Layer 11 of a small transformer language model trained on English Wikipedia (15 layers, counted from 0, width 128). Numbers have three digits each and are written without spaces.
A neuron's activation on a vector x is GELU(gate . x) times (in . x), where the dot is the dot product.

Input weights of the MLP neurons that the questions are about. A number n stands for (n - 500) times 0.0019.
n18 gate: 650493743425359273302584493521421434462528593350579500425390577632653364493596567528472424518643390562546604392446507415600528522576336360545479469625567626482465340661472376409567398461209467439521532629385438552599713544720720528282507554576344549329422448658314590574305576238567330531392324593610399465269412472803493581545547772441458305323538323308503391496514592479567415510567
n51 gate: 517381480279309530424500595586614527307520523717497586507474457487442606457630528359641483617677940553578448573531433513618497595533527543477591500579611654438527450390570459609574719500376415634423345568487394299692432514398527366574534473612550609573415357513633437544572563510716466585712417520581493643627416510623233463407601694417414412436493702413431298634727456665588602513388
n87 gate: 604556400560725425304531416527529766600569667576360341500636545651712567541686415570416575514603640630605372403479631483497497573346521573490486524546455486645476348344459584510720339468604298511397398543493572384577465709708314326430381344425503545337665569368373345461514895545437749544545312548430483521524531630421552493431341274500476402395517514548541628309524507538549759394619
n131 gate: 438626642468445463651565334601410469438503488438466454503351602568686646524446345625606420478446454424516356429684494288466556441202565642423519367468637506595593469481371356491425268491771579548519437446391408405612648594500723382519381529482429623475503621534775568415424356562757390600518445454557519445320456463506444450405439452488451575497463506506524482344345650613676465377422
n296 gate: 629546565544570555543520408613542528525482420432577369446490644500590409391433325459554430458492592602449427553482358579500650572410490530508487617451569467513391520490412436312421595395490715424604500435454510510367366402588613444337661469405480616335443411446487497708520397553441564542490490530541505286485457470510472569402489440579434639615375515480438512518523661623582646462536
n467 gate: 356597529556369613371592474324683456761493409791609397500362794735368632637428535638403551454632489322560492566458349576438633500562776533573672561266737507587456533504621653411370496384519555788574504587411547409649683681327410619274444625652588599570576371348417691556392654426347530594313372409504541397637437639493511548639254646437379414448525533515402594355733433507650463511343
n500 gate: 569300484754432622637353673526473510360367432415484431574561471546493426439231493493351503439704603487775459382718556551513566614516347533487646577319395599517464435467685589450599609245487410389595434564359561442411666473477453474437364356426403490657634510493413552367644565585705361420441552497394595409346586471392601338519486575205441513570335399663458561655562510536600311578437
n18 in: 524384545404380295365632451696597275438710401379288393610329483369578688374456482524497586493574336743370561500436618507500510657593396337169500486347514531504714500538269461553489328447420397436410489443719596473661701511599489336500349457462541528438453497538472548616510672548391556585617699318637462324528581528614465511387638424601738532416575555317497480514312647538240370527602
n51 in: 699391717594443425431519275458785706271678605492455611676462645348543727436586708735353500413559413587597181439418362605538584608329409458565334335363392562555481519420546531541562272465542662610611597633504591458569430480457632435462295673383371454554683580492402378237489735489396725279610428530450370698646654470351511481568512599435690349632575735737564366723370485693523554417388
n87 in: 484524642173636675528421644253480374413571508425457697553395480484544455341604471500500512467597617379172476354695377210352413438469662718528428399391703444273433496460496684279760572416508399594819452423555465402576464533243488623779608715481677586575334603289480394476600465500312464609669727566520528496599636312397528640222595566563693604428496571547449392727516620206540360606340
n131 in: 493433627663403371576566323561481595417457364602536449433278442583767545500525554562617846500638325321386410475291402550342485469482667504489692561388485346597627304493868566402324434437540562451417423712442590504379430489448544281185585336432529334544347373449556384342589554754390544525507378356423595558442625334457435467630382492409554493577547385554597635405598401803611430709640
n296 in: 362635566541432565612405506537431719514721619615594575589418370500615364542520577430334532491438540514436604382550581486489549451709512405491617647373599599536621667387557617553555459459596531654422558450436474466677456554465477570401357571670411566465297509503444514512393529589462617588351449660158575388442480405523503643663485431497532482509432603414489373529549515569433705469444
n467 in: 456419698374453441587655347291562524516212547421520599504559413508464590625442377744416516365565516516412721508675218550566770383425607532504520628374460516594540349667401769573801472536488538655468645500412586504408427608431589364532371753539445697655574524780407575580155603484379512453441476367315178286372536646365301444535517500258413383625034563409520473376369392378681601591633
n500 in: 468558440184539430475425338472467532507578654670482433300416482214598456253524538647669436584362335567428599599518681288567507564458652546419514322518475672598560589347549370486601590496504515394404457438439426398493403363619623600704223690381659440678337525425594624518618486628597623507532673402377340567236417532504475460366556297340589547460311595390391413260347317528323633475688

Each question shows a token from some text and the vector x that enters the MLP there. A number n stands for (n - 500) times 0.007.

" Z": 485442495344450405451530339543474437597340385427470440577421500496619491475431665671555474332559556503537324560547462533465500620473704446570449555548515419606381462447544333538392548407531604605548611532359484543426481466630577556423469608463484525423527476410424438446464610542602451488618416482426582489503488520532489403516677426469392380491441528556467458424574530528650535630447
The three highest activations, in order: n131, n467, n51

"–20": 345321420432472653519528490574328481563442458522504340283326379438469516611500538440340490382580472431590478513830380417521704594713419573581350464537515587436556479666439520461513424443661482463383716453520478534595420300559370532649540444328466410609626527444658622389604508535528344296536280424467439508469774430582611491399414491355493499407381315424507554605440569552455487566341
Which of these neurons fires most? n500

"“": 282437586374493471396384385391517404488728310350491596572201759470470407407602581507437565435372433468460361427489453643419482603628567363434487503393700280583464485401401542544469334515386799644477573341662530611344522480402646498487571743617688482319540579484605624424623549421674519497566502402534556546431440515474455396506534352555509526464351677566324599622502573529349501492513
Which of these neurons fires most? n296

"–19": 392362354526559500584447568473389555424514389590378476588286464354469517598547465377368606415551411501497433478663439395463676587490265419617450549422562604455596494631413428503389451307644305441363528544489465424710372321540321553569558505396568402553417582499639508301501565535444516026785255399481386570552513371474443559533451504482640471459331349417461566649416590563360454652546
Which of these neurons fires most? n500

" U": 421382358351396528554579357525438532525448387512504493503431519554574591502518781601461615261549442564456496455716528563393470590530623342630432538444475468620385449457540592428484362536462573532367532632311513542503449506447422623446573663634455591358519642499492436512463277441492617500521573440390640423477451639424403416504623392331518387436482553454464533573288446392491418663392
Which neuron fires most, and how strongly? n467, at about 8.7

" by": 456458525434401528562446330446509462606580480463562367480527517464456494577486485571479502293505488475429464464671474456431519632579518557519405468393528475273504544393428601489591388484367532564456544536418425554489473314592482577554479502565572561398539605403414566516455641398546437518512476527502491571549512443636539519573458363394341331443613577463552610480415560518570478576444
The three highest activations, in order: n467, n87, n18

" left": 346424536401475405635431478488426419531408426414617346343465461526489396379447535524463579369395518333455555399650527610518502665669432380580457494472448421287494462555430385439572383619510451517457558552613481614553444490599565412496504577475502458408449544404599538533408515448490525510578439494508539565620495432556541429458469351432373447532499378689432620541551620502328429587470
Which neuron fires most, and how strongly? n18, at about 0.46

" ": 348505529416286428579417687511584456593454463237503336542587598527424596570556452337650602456512551500610417551666430557417469554587436641519441469510622338396517521351507765681632519433407541658492432300738462539546291487579558570579386716465674464521403604554485526508428543348387666435724384472348590634496439445589503534348536415235431509401597397362503588462473733359476572490433
Which neuron fires most, and how strongly? n87, at about 1.4

"art": 410458295465477456361503591487306543562547384409468525334406467566409490454630750459758505385381578493674411660522343560368649611707448532355391654482602241416553536492448393427631419530586748506471584318593561341529396326443655515575345559480546459518278621443563455456414485532605656502447632518540356498711683463441489495428504402359334371560472663394502609475612424790218570609426
Which of these neurons fires most? n51

")": 568347351437506497483387563390398351635410514562493373465574642494450423477505619548522604520523597524507452496462521518498536576543422544613247555376489448287578574319391701436507460501473539518502454379519547512443392469530484531539484586473592473362449485536529519529435442335493536499666421498471578506481585423563471445513475386433439480441452452578503646567377615500553550479434
Which of these neurons fires most? n87

" Fa": 526354547338528429430715444584315657467462432485522577457518510520467456472532839676481394475349521484589512372482491492417408557685579343582496528337595516557418503448703568416469489462585534471459491491492452583576344448551621467579413595487539537417519436507457336379469482524516370619626511466478613659430465621520388484483669536389554461393519498492568532616490528486495569680476
Which neuron fires most, and how strongly? n51, at about 4.7

"ill": 527409493485502370548483485453352566510606411446473478372449614432561389457543637422459440357302538465334389462598341589527566705719611395505568628455589390359466511276638328408634268569457757486410537578669498540610496265452448563483462504451586541529448663492506559592452611418631586536489596420592578572710571392498479426539519299357520436477546508423476563529423529477533498573530
Which neuron fires most, and how strongly? n296, at about 0.76

" of": 607444446455317441448558444435484584427420401451523427629515347501566439600584661474441485303405362390435465556589522510604514468566517372579327451441541491299548488684425620471543444416478507571662537544599521393417322434534543633586501637562510487467524546426432317462625571384593676515536488365405456535527473374511473492478518433396457414408630448699475522492446507421486390575369
Which of these neurons fires most? n500

"\n": 426356454490496477363514416541342426592498443441518485509438604558417386559577489652556675398496417483520476415514440566423528580571467479604369436486655434373487687489325666436438395537527638618385481399518578410561437389500400539536530586536660585487253475515670433545519492491515564572604296448456639520449528504530489493485362438373393389538563462364453709581403437335483532437532
Which of these neurons fires most? n467

"il": 229546420522421378339601407467513371461574511481352362314559456384552535450631733492585426378312676466587442465558279587522537669791539429699509575364459518454378355380447341582560433662397718557377590377436485400575378311670496556456361538571546494541589637560672499395398552300475491482446648480328605597556472484544496481536476229412529303487406446482344634409297556453510548633606
Which of these neurons fires most? n131

" New": 500324517536380497585670507548447616551390430479494437557478492456570545379386474640470525426472646493604377600612436545500613435718459354562393603378639546502313306535438567387592490438549505608457470554332506488448495441732642491426617714342584483435459521487436476433649478355487657415517441540370405516618567567583371431496670493505529463559460528517559510436541516562411643668329
The three highest activations, in order: n51, n467, n296

" Association": 418443449389463397367525626493388647454574318367452580392539361509555521455542681538472496493419443700488436518491464430519408636545423494636319635537555465357676435225476493432576526515517566495412662463418497454558401574603579512525522633503608538462575542530459454498501578335456631431618484465522344524522676406547498470490437348484377490485470633540568590541318556718391356490329
The three highest activations, in order: n87, n51, n18

" East": 540408504559544331450489435536385577531316346418511387417473441437549534363389699580491506389454606471525479656573554553638661579568566431526362531392462490412456492540516486412687397513519469608446595551505432571436448446636603456527678594461492471492448440495479637491475441477528543582612427450418407504615652397532409418444671457428426391408553535472434568614451488628404375583394
The three highest activations, in order: n18, n51, n500

"p": 390370467503409653483639486535359544493497350443492569462465454313468492454556520483497456441431484478482390463634523620467608478592431374398370538483612463395327321591432632418641409617619589465509510593501577463539403386583463462491503491542382437506424653452493453456561411265589539435540628487442551549535549461594404461429664427353530456444605461525459604577412484486424554373407
Which two neurons fire most, strongest first? n131, n296